Layer 11 of a small transformer language model trained on English Wikipedia (16 layers, counted from 0, width 128).
A neuron's activation on a vector x is squared ReLU(weights . x), where the dot is the dot product.

Input weights of the MLP neurons that the questions are about. A number n stands for (n - 500) times 0.00096.
n26: 631 390 620 500 553 572 324 512 513 494 488 436 545 475 455 555 553 518 296 623 418 296 487 332 519 536 516 453 558 525 497 600 567 318 525 506 570 375 442 676 692 389 491 542 359 330 458 518 297 529 479 378 483 428 454 365 600 409 513 471 649 689 599 729 617 618 629 418 525 524 351 497 568 317 487 519 470 318 519 485 425 389 557 551 425 381 558 455 667 289 423 468 574 419 570 435 673 584 509 704 620 452 465 420 491 516 755 605 434 538 509 360 561 604 512 528 603 662 424 617 353 478 394 546 728 539 412 617
n32: 595 416 320 520 428 448 482 647 274 426 417 517 642 751 795 419 586 486 416 420 570 589 614 596 222 589 483 380 563 314 486 592 487 371 391 427 402 373 489 317 493 483 438 467 297 405 461 427 497 617 417 734 390 458 433 701 623 477 441 570 551 602 618 642 575 593 635 552 545 540 357 538 524 579 465 521 637 428 680 544 593 697 585 723 325 641 409 327 497 483 541 640 318 435 507 582 593 429 673 412 666 542 424 451 677 567 640 515 438 486 309 374 592 490 436 551 640 346 500 340 544 534 422 294 395 636 634 486
n42: 630 443 372 635 466 490 371 709 325 266 500 515 521 469 590 471 562 534 528 575 491 516 497 392 631 577 685 614 408 348 297 580 467 421 334 464 352 349 402 456 518 731 609 428 376 423 394 329 435 497 324 525 585 531 662 481 658 365 547 560 538 687 485 536 580 640 534 400 605 464 482 528 414 521 522 667 513 435 659 707 556 592 592 604 484 574 427 509 648 406 633 387 312 500 321 658 497 384 564 591 477 424 351 491 635 560 449 530 512 578 397 389 383 619 488 439 479 577 409 491 570 518 570 403 402 548 369 553
n44: 458 607 658 615 365 437 493 467 212 576 524 482 488 565 454 594 547 314 561 573 601 516 544 469 512 458 541 566 516 383 513 448 406 469 556 546 506 425 506 500 711 596 424 567 405 494 512 631 648 646 506 352 430 665 399 419 472 442 503 391 609 506 531 533 332 433 612 570 434 330 503 503 310 340 223 638 579 607 477 571 569 550 554 592 500 503 593 512 485 635 454 385 482 291 443 438 471 494 335 455 529 391 484 204 768 426 570 565 434 345 421 577 610 444 429 472 533 397 605 615 632 450 423 695 762 536 361 407
n51: 452 445 534 583 431 356 540 678 445 636 494 441 807 538 748 516 491 575 455 388 577 362 332 456 528 530 528 506 309 484 474 493 494 497 585 524 419 462 513 643 567 491 410 589 427 331 563 580 668 699 439 446 466 551 623 624 579 433 497 526 447 386 403 421 519 469 519 458 500 531 666 209 406 238 519 554 403 440 594 644 468 418 533 545 570 497 512 552 803 410 468 635 506 572 622 602 420 462 556 575 442 374 404 386 583 552 696 397 529 634 561 461 451 565 332 675 601 318 586 555 705 565 485 463 594 601 576 378
n69: 449 655 506 609 338 391 402 491 362 768 524 338 458 633 584 400 550 488 481 450 521 503 409 646 531 371 372 410 349 591 472 597 439 577 466 521 478 419 570 513 545 497 456 452 296 383 423 515 656 619 443 556 722 450 497 481 372 470 665 395 348 433 546 530 750 551 629 487 334 518 457 487 608 533 558 478 572 447 449 318 560 469 390 575 400 728 488 612 518 659 569 462 533 317 560 510 522 559 611 459 494 420 667 351 609 388 482 402 475 450 408 596 433 525 451 713 418 404 588 744 506 463 491 531 766 491 544 655
n114: 396 615 602 394 426 552 438 641 512 431 503 567 491 541 589 421 606 488 657 614 572 564 521 482 585 415 468 441 546 479 312 402 483 640 430 549 497 544 603 436 460 611 473 468 473 321 494 649 562 353 403 408 618 578 595 515 544 380 455 603 542 582 611 577 506 348 494 269 565 526 562 362 409 511 257 500 366 568 646 348 375 705 678 612 458 497 596 560 316 320 554 443 489 700 527 525 581 409 465 621 443 428 601 523 618 558 483 394 390 240 419 557 366 651 488 573 517 474 479 485 607 392 466 663 534 434 390 587
n121: 480 669 383 537 559 486 352 543 511 468 406 544 503 435 664 353 621 442 482 682 358 622 389 403 308 430 483 590 596 490 409 557 453 476 555 621 539 399 511 564 666 640 465 517 350 442 517 716 493 439 446 319 765 528 740 425 444 517 666 528 510 454 425 587 473 601 397 261 483 396 696 504 545 663 475 497 328 486 571 367 490 414 517 643 594 583 391 668 483 381 551 345 510 717 317 500 511 775 500 707 468 447 476 249 551 229 483 496 497 321 310 500 475 551 602 569 762 552 535 352 337 404 464 531 443 487 437 768
n146: 453 419 320 385 394 650 375 680 439 701 360 299 369 530 542 503 712 389 514 621 468 393 453 503 582 408 586 543 486 583 604 517 510 477 329 522 656 662 408 592 529 539 530 603 420 448 370 378 513 551 513 380 488 574 777 422 556 606 426 571 739 391 611 634 428 519 575 493 670 330 464 426 467 446 514 689 430 547 656 467 720 398 576 568 520 500 523 285 370 617 509 372 437 569 487 500 457 520 582 648 612 649 410 289 603 323 500 518 583 416 617 290 520 624 321 389 461 312 530 581 357 640 419 464 624 529 433 571
n178: 515 535 567 537 416 526 460 552 384 623 540 342 602 644 625 387 555 424 556 507 534 262 626 400 567 534 609 310 510 222 464 321 547 446 622 712 355 390 530 338 614 513 647 425 581 350 408 538 635 420 357 684 595 500 544 341 361 491 579 352 557 636 583 556 510 375 494 605 574 625 609 542 535 329 487 494 636 519 523 408 426 580 645 682 419 461 348 472 522 355 583 339 543 455 458 537 445 570 465 540 435 628 685 669 531 639 594 483 438 389 288 566 606 326 484 627 600 349 337 686 563 576 530 548 617 556 377 372
n238: 421 463 644 534 479 497 518 563 393 458 430 371 453 600 604 568 531 531 443 311 220 525 514 483 342 360 455 531 536 430 472 571 473 394 462 463 588 310 266 358 467 606 276 413 319 390 500 480 535 479 423 455 531 479 594 404 562 507 637 546 662 603 507 734 527 674 479 475 726 356 569 591 589 627 525 576 332 497 418 247 420 517 464 519 636 507 663 624 477 490 576 348 474 634 609 576 762 356 442 641 598 610 643 480 550 507 456 568 549 584 381 337 507 445 428 582 493 428 721 310 748 285 588 821 743 550 347 447
n240: 552 645 378 465 511 491 417 571 494 472 495 481 579 486 553 491 437 383 408 650 564 349 583 387 601 460 374 497 322 401 445 576 489 448 541 505 391 228 508 624 524 457 336 513 453 473 476 609 659 650 543 508 434 381 618 605 662 567 536 424 389 554 630 630 391 447 362 461 492 468 437 450 459 561 382 547 561 566 435 535 470 606 471 613 423 514 581 638 505 605 452 559 669 541 302 580 683 451 568 474 442 494 472 435 569 407 468 399 605 533 503 497 492 470 519 601 628 328 533 355 476 443 487 790 540 516 420 408
n246: 561 431 479 585 623 593 485 705 333 586 395 465 626 552 288 329 521 524 442 614 555 379 557 444 476 453 408 433 130 571 650 551 589 395 675 370 504 525 475 623 317 632 439 640 486 311 423 455 429 588 292 514 472 521 424 547 606 675 453 475 576 464 713 650 479 609 723 443 532 438 514 529 321 456 478 581 396 489 681 409 574 574 551 745 319 500 732 517 331 562 649 579 383 433 493 706 447 402 654 530 471 313 653 271 641 424 562 408 311 543 607 579 373 333 378 545 719 412 425 557 285 535 560 427 361 602 536 425
n273: 628 402 572 527 512 359 573 680 560 486 391 437 535 515 462 396 494 503 416 262 447 541 583 390 446 670 649 540 591 445 491 437 444 391 558 544 590 564 400 193 453 686 407 539 380 485 436 467 540 487 334 681 359 571 568 616 524 464 512 344 589 751 388 559 394 589 437 571 629 580 739 389 424 450 462 589 281 595 563 458 650 470 471 404 515 384 635 441 655 566 492 478 430 491 457 525 549 370 370 448 360 459 528 471 461 365 705 533 688 522 475 397 447 419 500 449 539 403 728 556 434 401 503 605 559 535 402 444
n297: 528 364 484 393 458 396 385 466 453 536 603 595 494 622 544 430 568 535 377 280 405 524 555 448 359 463 656 516 493 392 330 316 311 240 432 481 487 526 447 457 528 535 467 557 536 516 500 431 503 550 481 406 587 389 810 537 425 667 708 453 570 590 436 757 320 519 609 520 422 478 513 536 555 462 527 510 431 497 543 336 428 674 609 595 389 412 519 563 503 376 542 166 414 710 457 409 756 552 436 580 452 420 444 373 661 503 724 447 546 628 599 447 543 471 554 670 481 296 638 530 631 359 482 631 584 422 441 526
n317: 585 380 277 420 367 612 546 657 377 545 391 419 444 442 503 323 551 412 605 493 350 440 404 466 558 329 616 514 598 558 517 542 400 605 425 596 517 380 388 461 345 416 600 570 245 541 474 450 627 553 464 541 530 455 617 581 599 530 653 584 679 644 557 622 334 563 409 320 531 384 575 195 548 678 532 572 449 737 465 473 634 819 359 515 514 452 614 424 552 638 491 542 435 449 642 657 514 568 429 442 710 437 448 340 470 226 593 474 562 310 538 381 465 705 645 470 616 626 299 510 490 456 426 595 434 685 366 584
n327: 782 459 433 538 413 521 145 546 533 615 453 446 722 391 409 406 422 433 500 539 573 463 559 393 481 444 468 532 563 295 372 553 582 273 590 453 434 448 307 586 478 545 372 519 578 278 324 491 720 433 287 581 488 441 733 437 481 544 493 616 470 500 554 544 458 651 577 582 389 528 574 598 555 484 540 545 562 588 487 577 445 494 509 606 441 412 570 302 661 592 530 467 546 513 503 595 749 461 506 417 500 113 438 361 661 400 535 493 526 467 398 566 430 570 411 641 503 319 425 622 602 404 475 548 509 581 435 596
n355: 569 519 604 487 575 657 544 491 594 592 440 471 472 633 586 239 477 325 440 649 286 548 576 618 539 434 389 480 466 421 593 554 338 464 451 405 517 392 315 631 440 484 619 579 342 429 456 420 546 791 313 365 465 606 570 696 464 643 490 534 374 621 532 554 364 532 497 606 467 421 562 560 559 368 382 441 237 658 322 591 714 513 653 489 372 513 619 560 271 583 533 610 519 620 407 432 540 513 331 413 509 527 441 456 516 359 602 436 384 523 460 326 473 503 693 361 630 758 689 483 455 439 497 400 553 642 553 500
n364: 336 412 646 529 431 359 447 531 404 595 459 288 607 539 555 550 386 542 543 700 442 397 364 527 515 434 455 530 509 455 797 506 465 414 634 515 460 527 552 580 552 388 385 433 470 476 489 389 455 689 576 467 508 448 588 679 626 392 628 356 621 583 716 520 440 459 456 357 476 741 601 454 545 465 457 497 383 624 519 515 588 431 503 568 500 515 465 453 655 418 547 577 440 572 442 653 573 524 432 446 599 380 240 546 553 491 564 236 476 597 558 451 389 541 506 619 503 709 415 534 529 506 426 370 561 436 237 518
n369: 551 537 528 512 409 523 286 548 471 453 406 429 755 578 515 608 582 622 246 449 509 520 395 516 356 439 673 585 344 345 446 568 524 441 610 332 494 487 568 387 482 550 382 561 465 406 361 555 563 585 524 620 464 525 592 627 557 378 708 342 556 458 519 451 591 396 394 426 427 338 503 538 475 555 270 639 427 681 354 488 681 362 485 661 294 544 537 408 645 642 572 494 518 525 670 484 500 538 403 359 529 523 637 653 552 228 567 438 331 500 398 565 318 640 540 481 546 541 551 333 630 323 455 603 524 396 535 461
n370: 570 557 457 537 383 542 610 419 482 361 556 523 492 509 492 630 617 613 354 450 472 503 283 389 616 340 538 515 491 300 450 524 310 500 456 268 476 585 404 551 402 592 426 511 524 454 455 506 655 530 421 676 469 565 600 443 579 412 455 341 612 506 359 514 526 616 656 627 506 452 570 423 419 390 377 681 506 679 680 512 515 480 693 490 318 494 575 511 475 560 500 318 525 564 577 643 562 503 575 428 591 503 238 561 517 320 619 567 485 494 485 485 374 480 486 410 528 398 467 378 494 408 613 604 576 633 397 631
n408: 583 585 338 347 540 479 461 701 231 550 561 339 652 583 584 375 607 232 503 419 490 549 456 564 533 287 400 614 545 557 578 638 513 404 583 416 387 597 390 545 494 510 564 773 588 394 394 360 547 462 386 561 467 551 431 593 678 529 391 575 465 390 447 604 434 532 639 653 608 714 493 514 500 477 249 517 496 554 376 666 736 630 506 427 369 282 572 396 506 346 718 445 634 570 418 469 588 533 317 459 693 531 314 513 507 555 546 554 267 456 592 497 455 612 431 444 539 463 520 388 372 616 608 513 494 367 436 643
n426: 548 565 348 516 319 449 290 634 552 713 394 595 632 533 484 559 517 533 517 534 467 378 315 463 324 449 523 467 490 641 574 434 711 470 713 374 319 323 527 466 516 467 297 494 436 420 225 328 433 514 419 386 449 615 520 407 477 662 694 503 387 624 510 448 477 565 755 269 426 604 420 351 507 432 517 410 496 651 431 609 476 390 446 707 319 675 674 425 394 530 552 510 665 593 480 507 676 477 616 481 521 486 416 538 497 390 676 442 581 503 564 736 335 582 665 596 536 570 534 493 415 586 411 378 693 581 476 503
n462: 500 486 562 322 403 511 460 550 271 672 433 330 547 455 493 317 611 541 450 609 470 561 406 455 411 473 448 566 468 538 311 482 456 373 697 487 560 653 240 450 467 479 405 561 256 393 401 355 441 626 554 305 605 567 605 457 430 544 578 443 637 750 637 580 497 497 442 437 573 702 831 707 607 610 265 476 500 392 611 329 741 541 497 621 559 368 558 450 603 469 433 560 530 410 306 493 511 617 466 457 452 578 444 404 689 311 611 485 619 367 412 617 482 609 589 428 591 448 458 430 725 719 510 469 553 752 360 398
n467: 580 571 522 514 430 457 421 693 436 482 522 486 557 506 541 558 595 481 483 361 434 593 325 452 517 540 598 472 618 483 554 419 448 486 500 448 468 405 261 391 530 461 554 514 551 469 382 350 500 532 427 303 565 477 719 540 570 511 449 595 602 463 406 432 645 492 572 608 483 639 570 509 536 527 514 469 447 503 641 447 647 572 602 652 373 635 478 321 640 409 508 531 380 508 480 614 520 519 622 521 492 360 381 468 816 604 495 470 616 491 568 322 454 619 381 456 565 439 577 224 456 553 431 409 616 514 435 449
n504: 681 254 545 478 281 497 596 500 601 515 475 545 639 500 535 622 431 287 437 556 220 497 605 503 464 365 631 497 544 336 388 422 462 455 464 310 416 366 574 715 509 390 566 490 431 341 344 497 503 365 240 346 418 507 439 695 461 338 560 333 644 628 426 607 649 665 497 450 651 411 552 586 701 516 416 487 566 487 658 477 447 565 638 578 464 316 548 592 437 410 581 413 441 627 586 619 457 646 503 559 515 657 576 403 490 433 449 567 385 708 308 533 423 548 371 529 490 415 444 533 651 471 426 616 497 626 543 640
n505: 573 659 675 426 465 289 446 517 561 490 537 367 788 534 439 486 479 249 695 306 537 330 441 524 503 243 420 420 575 273 475 468 382 562 697 413 340 500 422 368 510 521 592 611 584 476 394 601 538 374 470 737 611 468 510 539 378 645 574 568 516 654 349 748 431 470 483 514 668 456 524 532 296 530 332 336 445 500 543 713 483 479 716 591 451 556 770 530 633 520 430 511 493 593 528 707 465 514 590 417 656 376 528 477 608 514 355 330 374 405 563 557 454 582 390 531 453 510 504 461 421 634 480 462 336 698 525 726
n507: 652 394 454 325 349 557 545 593 429 537 476 504 521 521 758 507 522 489 548 493 374 507 540 374 536 465 414 641 319 507 427 578 472 600 507 434 544 363 570 537 417 489 409 559 489 418 565 472 691 384 430 402 503 562 574 430 540 447 518 504 615 404 368 831 386 413 450 350 431 297 489 562 407 531 537 561 530 460 670 550 630 403 538 594 330 540 560 605 465 341 540 515 452 582 639 571 507 715 346 757 625 349 518 256 574 396 423 457 565 409 354 511 111 557 646 614 531 432 744 284 525 333 26 464 476 692 507 654

Each question shows a token from some text and the vector x that enters the MLP there. A number n stands for (n - 500) times 0.012.

",": 394 619 531 485 485 330 522 494 565 509 631 456 498 453 488 557 529 488 565 513 559 487 531 559 481 686 456 596 659 591 490 585 537 509 490 508 510 607 523 546 403 476 521 417 552 373 606 538 550 451 446 493 409 535 545 469 439 453 543 522 566 432 509 351 486 599 606 499 492 515 476 543 644 400 512 538 518 451 430 497 537 493 404 521 441 421 489 561 648 593 463 499 511 438 497 554 527 483 480 484 448 485 504 496 280 456 421 463 550 494 462 461 453 491 623 545 326 447 511 477 486 477 624 492 486 489 483 525
The three highest activations, in order: n69, n327, n273

"e": 494 690 533 524 492 502 550 535 569 384 546 683 303 469 468 618 436 496 428 592 552 579 579 396 517 608 477 597 478 473 449 572 605 449 457 533 519 634 567 607 522 342 619 476 483 505 730 404 499 435 491 508 444 444 478 500 510 491 625 504 494 488 487 364 484 360 417 519 498 474 609 575 527 435 437 432 485 461 454 406 518 471 382 508 643 501 440 473 462 484 435 517 496 456 523 595 616 535 592 443 377 468 682 513 331 418 496 486 568 249 528 508 459 537 533 559 499 417 392 500 586 589 537 469 463 451 550 432
Which two neurons fire most, strongest first? n114, n462

"ea": 507 572 524 509 530 502 505 533 421 602 521 517 498 546 555 628 368 405 593 528 501 659 461 599 561 443 402 332 651 555 425 366 609 519 486 429 562 483 502 607 532 412 553 369 489 387 605 495 408 380 496 409 453 293 545 482 483 521 533 522 446 500 459 422 406 412 554 438 351 534 521 709 607 414 546 411 606 573 522 494 417 516 423 529 531 365 369 449 545 507 453 626 466 390 469 529 355 535 564 534 382 458 464 439 619 477 447 614 508 666 541 632 355 572 499 619 459 585 565 548 475 519 641 478 645 434 711 527
Which two neurons fire most, strongest first? n69, n504

"st": 524 517 465 533 522 486 545 513 592 492 454 543 539 567 406 563 491 434 451 466 439 573 403 495 469 527 525 377 611 556 598 474 484 678 507 584 434 501 490 471 531 424 566 563 385 591 638 521 528 485 385 608 391 469 484 603 479 537 634 511 514 506 357 475 340 521 413 541 388 501 545 536 502 467 728 632 576 435 432 409 387 594 455 409 695 348 491 469 480 550 367 540 558 537 558 455 572 557 391 393 570 596 492 596 362 643 403 513 569 427 603 518 511 446 537 330 510 615 380 476 445 491 723 420 468 456 389 438
Which two neurons fire most, strongest first? n317, n273

"or": 526 571 463 421 520 525 657 550 448 471 554 443 546 469 502 523 451 351 446 519 522 479 426 491 521 480 485 624 492 508 522 561 471 691 475 520 459 676 580 555 577 466 464 317 748 497 721 476 395 364 491 591 456 523 548 395 497 525 596 615 439 505 426 487 489 543 411 555 622 453 357 518 559 559 421 346 516 479 533 571 506 589 578 294 413 454 565 364 467 629 362 624 530 523 574 378 424 487 512 577 394 569 486 528 431 498 494 724 427 453 513 512 446 464 451 507 569 532 351 470 510 561 672 467 390 490 475 371
Which of these neurons fires most? n408

" pro": 453 613 651 537 533 525 568 530 514 534 548 368 408 449 383 496 458 422 523 534 469 498 500 589 620 544 507 535 557 397 561 474 480 543 510 675 568 430 497 462 516 351 558 476 615 581 772 439 436 507 515 471 327 403 524 457 553 495 446 489 505 540 448 414 552 406 337 414 485 437 415 577 533 552 629 576 452 514 475 445 622 647 468 379 594 550 544 500 447 534 464 351 554 458 544 674 468 547 490 485 511 572 427 598 318 448 534 560 508 555 624 486 516 511 588 456 551 525 459 386 447 387 506 504 440 406 433 425
Which neuron fires most, and how strongly? n317, at about 2.1

" Ba": 582 476 520 450 572 620 526 421 515 377 596 646 475 494 417 565 482 421 527 541 612 430 549 521 546 555 499 520 479 492 374 524 453 490 490 393 659 487 589 583 545 534 549 389 518 502 689 471 490 565 550 410 444 503 521 388 442 438 500 529 573 515 400 316 591 473 553 444 366 520 477 623 643 443 563 560 498 480 496 586 532 469 520 476 470 447 458 622 498 562 321 542 534 253 439 477 451 550 534 525 408 500 554 529 511 401 319 453 542 652 510 436 456 420 531 519 511 401 397 445 570 560 563 506 487 572 441 421
Which of these neurons fires most? n504

"land": 458 392 526 482 484 484 454 484 596 505 555 529 546 467 489 493 507 521 613 458 489 614 521 494 528 684 498 509 478 499 499 655 483 499 532 552 581 449 408 613 533 449 480 491 611 554 757 513 444 416 515 501 414 430 505 493 531 471 465 470 442 549 445 371 521 620 555 597 373 552 554 507 593 354 770 373 526 334 385 541 486 498 473 389 534 480 464 463 461 511 269 595 453 438 556 495 404 444 508 578 528 615 557 369 461 548 608 539 429 521 483 457 465 514 498 463 409 508 475 568 401 410 715 528 606 439 494 421
Which of these neurons fires most? n26

" U": 476 518 501 450 591 605 559 558 468 440 653 435 452 550 509 548 519 496 568 465 579 489 521 499 562 590 426 493 589 430 500 521 420 495 535 425 551 516 625 582 481 429 446 381 621 595 749 565 540 481 517 445 366 449 569 448 489 422 425 434 570 554 453 264 505 516 412 528 597 413 430 559 593 417 653 528 420 596 572 371 443 460 463 433 442 482 548 613 502 569 276 479 447 518 519 452 513 474 477 496 496 527 586 488 389 444 359 525 525 513 570 509 523 477 427 523 482 501 535 450 601 395 618 502 517 491 470 559
Which of these neurons fires most? n238

"der": 473 544 424 546 609 489 543 451 420 429 653 487 599 509 444 583 610 524 472 484 653 407 614 447 447 676 447 512 372 621 464 417 449 477 523 604 407 577 582 648 439 708 516 428 481 485 706 439 381 491 426 433 408 666 512 507 523 486 380 635 399 410 493 481 502 535 506 547 331 544 483 604 473 433 474 385 565 560 421 425 544 619 502 627 468 420 476 469 497 604 328 499 484 520 487 395 528 454 524 525 486 454 577 661 511 599 510 527 458 452 543 525 520 540 538 534 466 531 317 414 486 494 503 449 437 398 503 466
Which neuron fires most, and how strongly? n246, at about 1.3

"ri": 561 563 550 435 481 561 619 455 382 437 646 540 443 460 553 679 555 501 553 536 739 550 641 474 604 533 533 695 400 503 443 597 467 492 494 571 453 546 533 593 508 548 595 466 508 556 526 463 334 269 449 476 414 506 544 435 444 459 383 478 436 391 411 594 498 325 510 459 429 528 378 473 522 583 630 604 524 565 645 555 666 458 396 340 611 526 464 498 479 408 489 547 573 418 616 513 493 504 548 431 511 425 448 560 439 573 467 444 450 437 638 384 437 411 553 478 357 423 371 450 549 454 521 559 518 407 414 443
The three highest activations, in order: n507, n42, n408

" of": 311 565 491 504 479 351 492 470 507 420 486 542 495 518 441 428 485 524 423 456 534 609 471 485 444 718 529 560 540 425 407 465 524 519 470 569 463 583 494 466 457 521 461 415 653 326 750 573 467 496 535 590 426 584 420 530 587 523 520 613 507 569 434 490 527 597 408 472 475 513 447 485 510 493 531 516 513 481 493 427 581 548 483 528 489 491 520 509 460 490 421 545 559 438 515 551 535 413 449 429 536 469 451 515 503 613 367 562 543 559 514 538 561 543 510 478 397 451 551 419 566 540 705 505 522 463 449 501
The three highest activations, in order: n238, n273, n32

"w": 519 498 435 432 596 491 589 528 371 432 481 603 598 485 399 469 443 501 533 483 568 606 393 404 486 529 448 504 391 454 554 455 685 489 461 612 448 645 494 509 505 492 647 375 499 616 698 422 532 503 457 530 423 518 549 730 568 393 441 567 484 444 518 565 413 492 416 575 538 480 535 615 656 486 486 596 566 398 581 572 586 501 487 261 471 559 446 539 425 638 397 551 480 289 610 561 381 422 569 506 412 445 409 551 427 593 542 424 498 506 513 477 510 492 540 405 502 586 395 412 436 501 590 435 412 400 604 544
Which two neurons fire most, strongest first? n32, n42

" month": 569 595 426 463 492 492 614 461 535 384 686 494 633 528 468 448 523 482 514 519 531 460 495 436 523 692 400 519 595 556 565 579 611 486 444 549 483 410 484 509 473 579 499 318 673 386 617 562 436 515 644 460 327 488 473 459 495 417 385 560 479 469 554 488 425 429 522 496 444 604 442 634 488 394 407 462 550 518 557 374 369 534 526 534 496 473 474 457 512 545 419 487 518 502 606 487 492 445 607 541 500 474 461 675 453 542 479 313 500 588 529 494 570 451 586 469 491 532 489 424 508 518 621 422 536 493 340 327
The three highest activations, in order: n178, n240, n364

"tor": 551 420 407 498 505 470 677 534 510 524 376 490 451 540 559 586 547 510 499 348 367 539 555 570 481 532 448 567 515 695 576 501 466 615 486 494 583 532 657 556 500 380 474 527 513 606 511 500 440 454 461 519 401 534 537 421 372 539 523 641 414 506 397 305 481 600 435 578 451 524 357 462 442 496 634 596 579 548 531 544 488 521 370 478 537 515 576 390 561 581 326 527 526 352 546 414 464 544 468 442 353 628 513 543 461 350 466 540 555 511 685 583 533 626 521 501 499 347 356 565 422 540 566 507 435 558 414 664
Which of these neurons fires most? n317

" the": 601 519 517 519 494 350 427 237 503 463 568 437 466 460 469 503 526 687 491 508 586 442 524 546 586 719 482 467 479 573 453 552 487 451 541 674 600 504 587 454 524 571 473 495 506 512 604 552 514 529 479 558 420 543 504 524 481 476 471 463 512 548 594 498 551 450 568 507 450 423 345 510 477 603 535 427 479 511 616 530 499 480 550 597 508 524 499 471 479 520 312 465 491 372 469 499 549 478 487 595 445 503 519 547 503 456 425 437 496 521 493 463 544 510 470 526 378 500 430 514 476 486 524 462 473 444 577 487
Which of these neurons fires most? n69

"ow": 496 513 414 530 570 500 397 341 489 489 576 465 549 491 456 468 565 433 527 424 473 395 571 493 536 524 427 428 589 616 587 588 510 546 534 552 475 661 514 605 479 393 548 497 592 465 685 461 516 598 531 597 418 579 534 710 615 441 527 518 370 511 449 529 400 414 481 541 503 464 514 549 583 365 426 439 434 427 452 443 572 562 341 282 525 415 583 555 465 519 408 667 476 377 699 501 478 494 527 440 344 410 450 574 503 580 408 637 596 520 409 511 504 504 493 514 536 485 432 389 401 585 723 557 519 481 553 466
Which neuron fires most, and how strongly? n408, at about 2.2

"\n": 567 538 607 485 480 531 520 545 513 511 433 482 499 569 522 506 481 495 592 446 592 495 502 477 434 810 471 455 385 589 483 538 553 603 489 513 452 544 560 504 417 414 616 443 661 518 584 484 508 400 523 500 481 506 497 496 434 494 516 510 505 470 502 174 517 491 516 529 405 488 461 541 475 459 286 550 482 544 393 498 540 495 477 508 488 483 518 494 519 515 218 502 481 592 478 550 548 476 531 471 573 505 486 561 387 534 386 559 528 559 481 531 531 544 534 457 365 431 570 497 560 437 450 494 457 334 506 583
Which of these neurons fires most? n369

" ": 485 533 460 506 524 669 494 424 591 546 563 500 516 517 275 467 440 489 538 467 647 469 468 574 479 568 491 584 499 467 527 448 640 423 487 511 502 559 447 475 509 460 514 410 593 516 487 509 522 375 493 531 254 522 551 499 429 481 494 510 512 567 522 419 505 496 483 583 361 527 452 496 467 591 457 445 548 459 401 482 498 518 530 595 563 509 618 484 578 527 436 519 525 477 517 529 592 543 533 451 418 493 542 459 489 532 416 552 436 482 487 549 505 544 504 453 454 414 581 439 479 466 578 455 428 535 578 451
Which neuron fires most, and how strongly? n327, at about 3.1

" a": 435 510 523 531 550 496 459 255 634 604 551 533 455 548 580 543 453 526 398 495 606 601 525 488 448 615 521 555 580 418 546 536 433 511 482 554 619 467 572 364 511 422 521 531 457 525 806 449 540 476 528 540 400 516 596 537 573 476 397 406 452 423 593 515 516 519 500 464 601 448 504 618 501 554 583 438 488 383 565 537 467 532 431 590 556 469 411 520 563 548 228 492 485 446 455 628 580 454 469 525 411 481 558 483 382 508 360 577 522 533 497 489 435 556 455 495 417 575 487 414 538 521 493 451 433 419 529 411
Which of these neurons fires most? n32

"ic": 530 514 410 491 438 501 618 425 702 396 572 479 463 369 356 520 497 548 586 619 526 648 483 508 369 540 499 578 514 451 510 518 490 448 507 495 474 589 584 475 425 444 521 549 588 504 549 373 378 459 393 493 499 568 479 487 494 550 394 587 452 576 532 373 662 456 458 373 434 562 552 588 502 500 258 562 542 605 675 518 571 335 582 437 439 432 466 570 510 619 419 467 461 457 523 579 570 522 479 352 425 500 515 411 436 531 475 629 548 514 523 507 633 636 505 518 517 537 418 336 480 517 559 413 583 576 724 283
Which of these neurons fires most? n462

" been": 532 581 485 527 433 372 590 527 525 432 601 408 441 547 430 630 418 470 504 495 653 597 426 578 522 564 519 537 434 487 468 561 437 520 489 467 436 483 536 468 463 409 527 383 434 486 734 493 508 462 558 569 508 403 535 481 519 483 484 490 477 523 546 340 481 515 534 515 323 523 476 546 477 443 537 386 525 566 480 452 598 529 377 611 466 482 510 485 545 560 367 503 470 309 484 418 600 355 536 565 611 490 488 461 591 572 366 641 418 632 469 489 578 578 516 502 461 531 548 535 433 447 612 553 616 296 604 681
Which of these neurons fires most? n69

" made": 537 587 428 530 522 426 451 412 663 423 453 419 373 566 420 427 519 423 472 516 577 567 546 533 406 625 452 588 439 527 517 458 561 525 649 413 603 557 576 431 474 539 696 385 541 505 697 474 540 609 501 490 416 447 474 563 614 452 437 677 509 471 445 314 472 511 530 516 307 479 522 525 551 566 498 521 575 577 380 395 553 470 537 444 475 515 377 455 591 558 408 491 522 333 495 520 464 560 659 540 539 349 438 651 469 514 419 536 451 544 479 414 526 638 474 384 583 592 527 535 534 481 534 488 441 424 490 455
Which of these neurons fires most? n369

"ph": 513 550 514 471 446 468 495 416 568 445 515 540 560 424 539 509 548 585 514 407 463 603 578 555 512 393 411 519 643 592 551 586 469 589 458 624 617 638 570 436 475 380 542 639 705 457 493 445 608 438 438 635 509 520 422 336 584 625 593 722 571 518 486 390 519 344 468 420 397 477 506 456 509 710 417 420 530 431 352 509 476 528 591 379 486 382 487 393 575 557 392 400 470 517 490 539 504 504 444 471 471 625 606 596 422 531 396 584 551 406 491 576 515 462 438 384 373 621 445 434 477 605 488 393 481 369 503 500
Which of these neurons fires most? n408

"o": 451 511 539 378 461 550 468 525 620 524 614 577 372 482 528 670 553 433 471 530 577 493 587 617 495 522 390 474 562 431 425 588 605 601 447 542 617 597 508 548 560 546 422 459 509 414 591 456 570 501 551 347 436 477 428 438 546 428 399 478 565 540 563 250 530 329 372 369 360 470 400 448 452 514 385 494 635 527 627 554 506 518 534 691 629 548 590 505 422 518 392 405 484 568 575 436 392 514 457 499 458 541 500 577 362 542 343 477 508 632 492 618 598 524 602 385 364 380 533 581 624 467 543 481 447 394 523 532
Which of these neurons fires most? n114

"p": 521 499 366 468 478 549 565 427 466 435 457 637 551 418 489 488 368 466 443 520 437 387 441 633 419 592 524 425 469 529 485 545 544 570 421 567 538 636 491 613 523 489 487 478 463 513 655 533 538 599 563 648 439 513 502 487 470 360 415 621 557 421 484 429 568 459 401 647 461 475 508 481 498 491 637 642 538 504 369 563 619 547 537 322 620 429 376 498 423 593 533 549 477 354 570 452 544 385 557 428 434 554 402 554 247 577 515 870 518 475 557 456 502 532 517 409 556 496 392 447 410 497 610 399 547 450 404 466
Which of these neurons fires most? n370

" bi": 506 512 599 471 566 570 601 570 563 482 615 439 551 515 433 560 570 521 572 490 582 589 581 415 497 506 467 491 639 464 533 578 525 427 456 643 508 383 386 573 570 395 533 464 447 430 561 367 490 528 471 470 358 491 559 568 514 456 474 531 490 629 458 410 585 409 506 440 457 480 408 611 561 536 543 492 495 550 343 414 566 523 533 295 487 529 561 640 434 581 341 605 524 456 387 547 448 519 500 497 388 540 543 608 330 477 301 432 411 509 678 521 477 515 611 372 471 576 392 377 384 605 502 560 546 490 499 444
Which of these neurons fires most? n355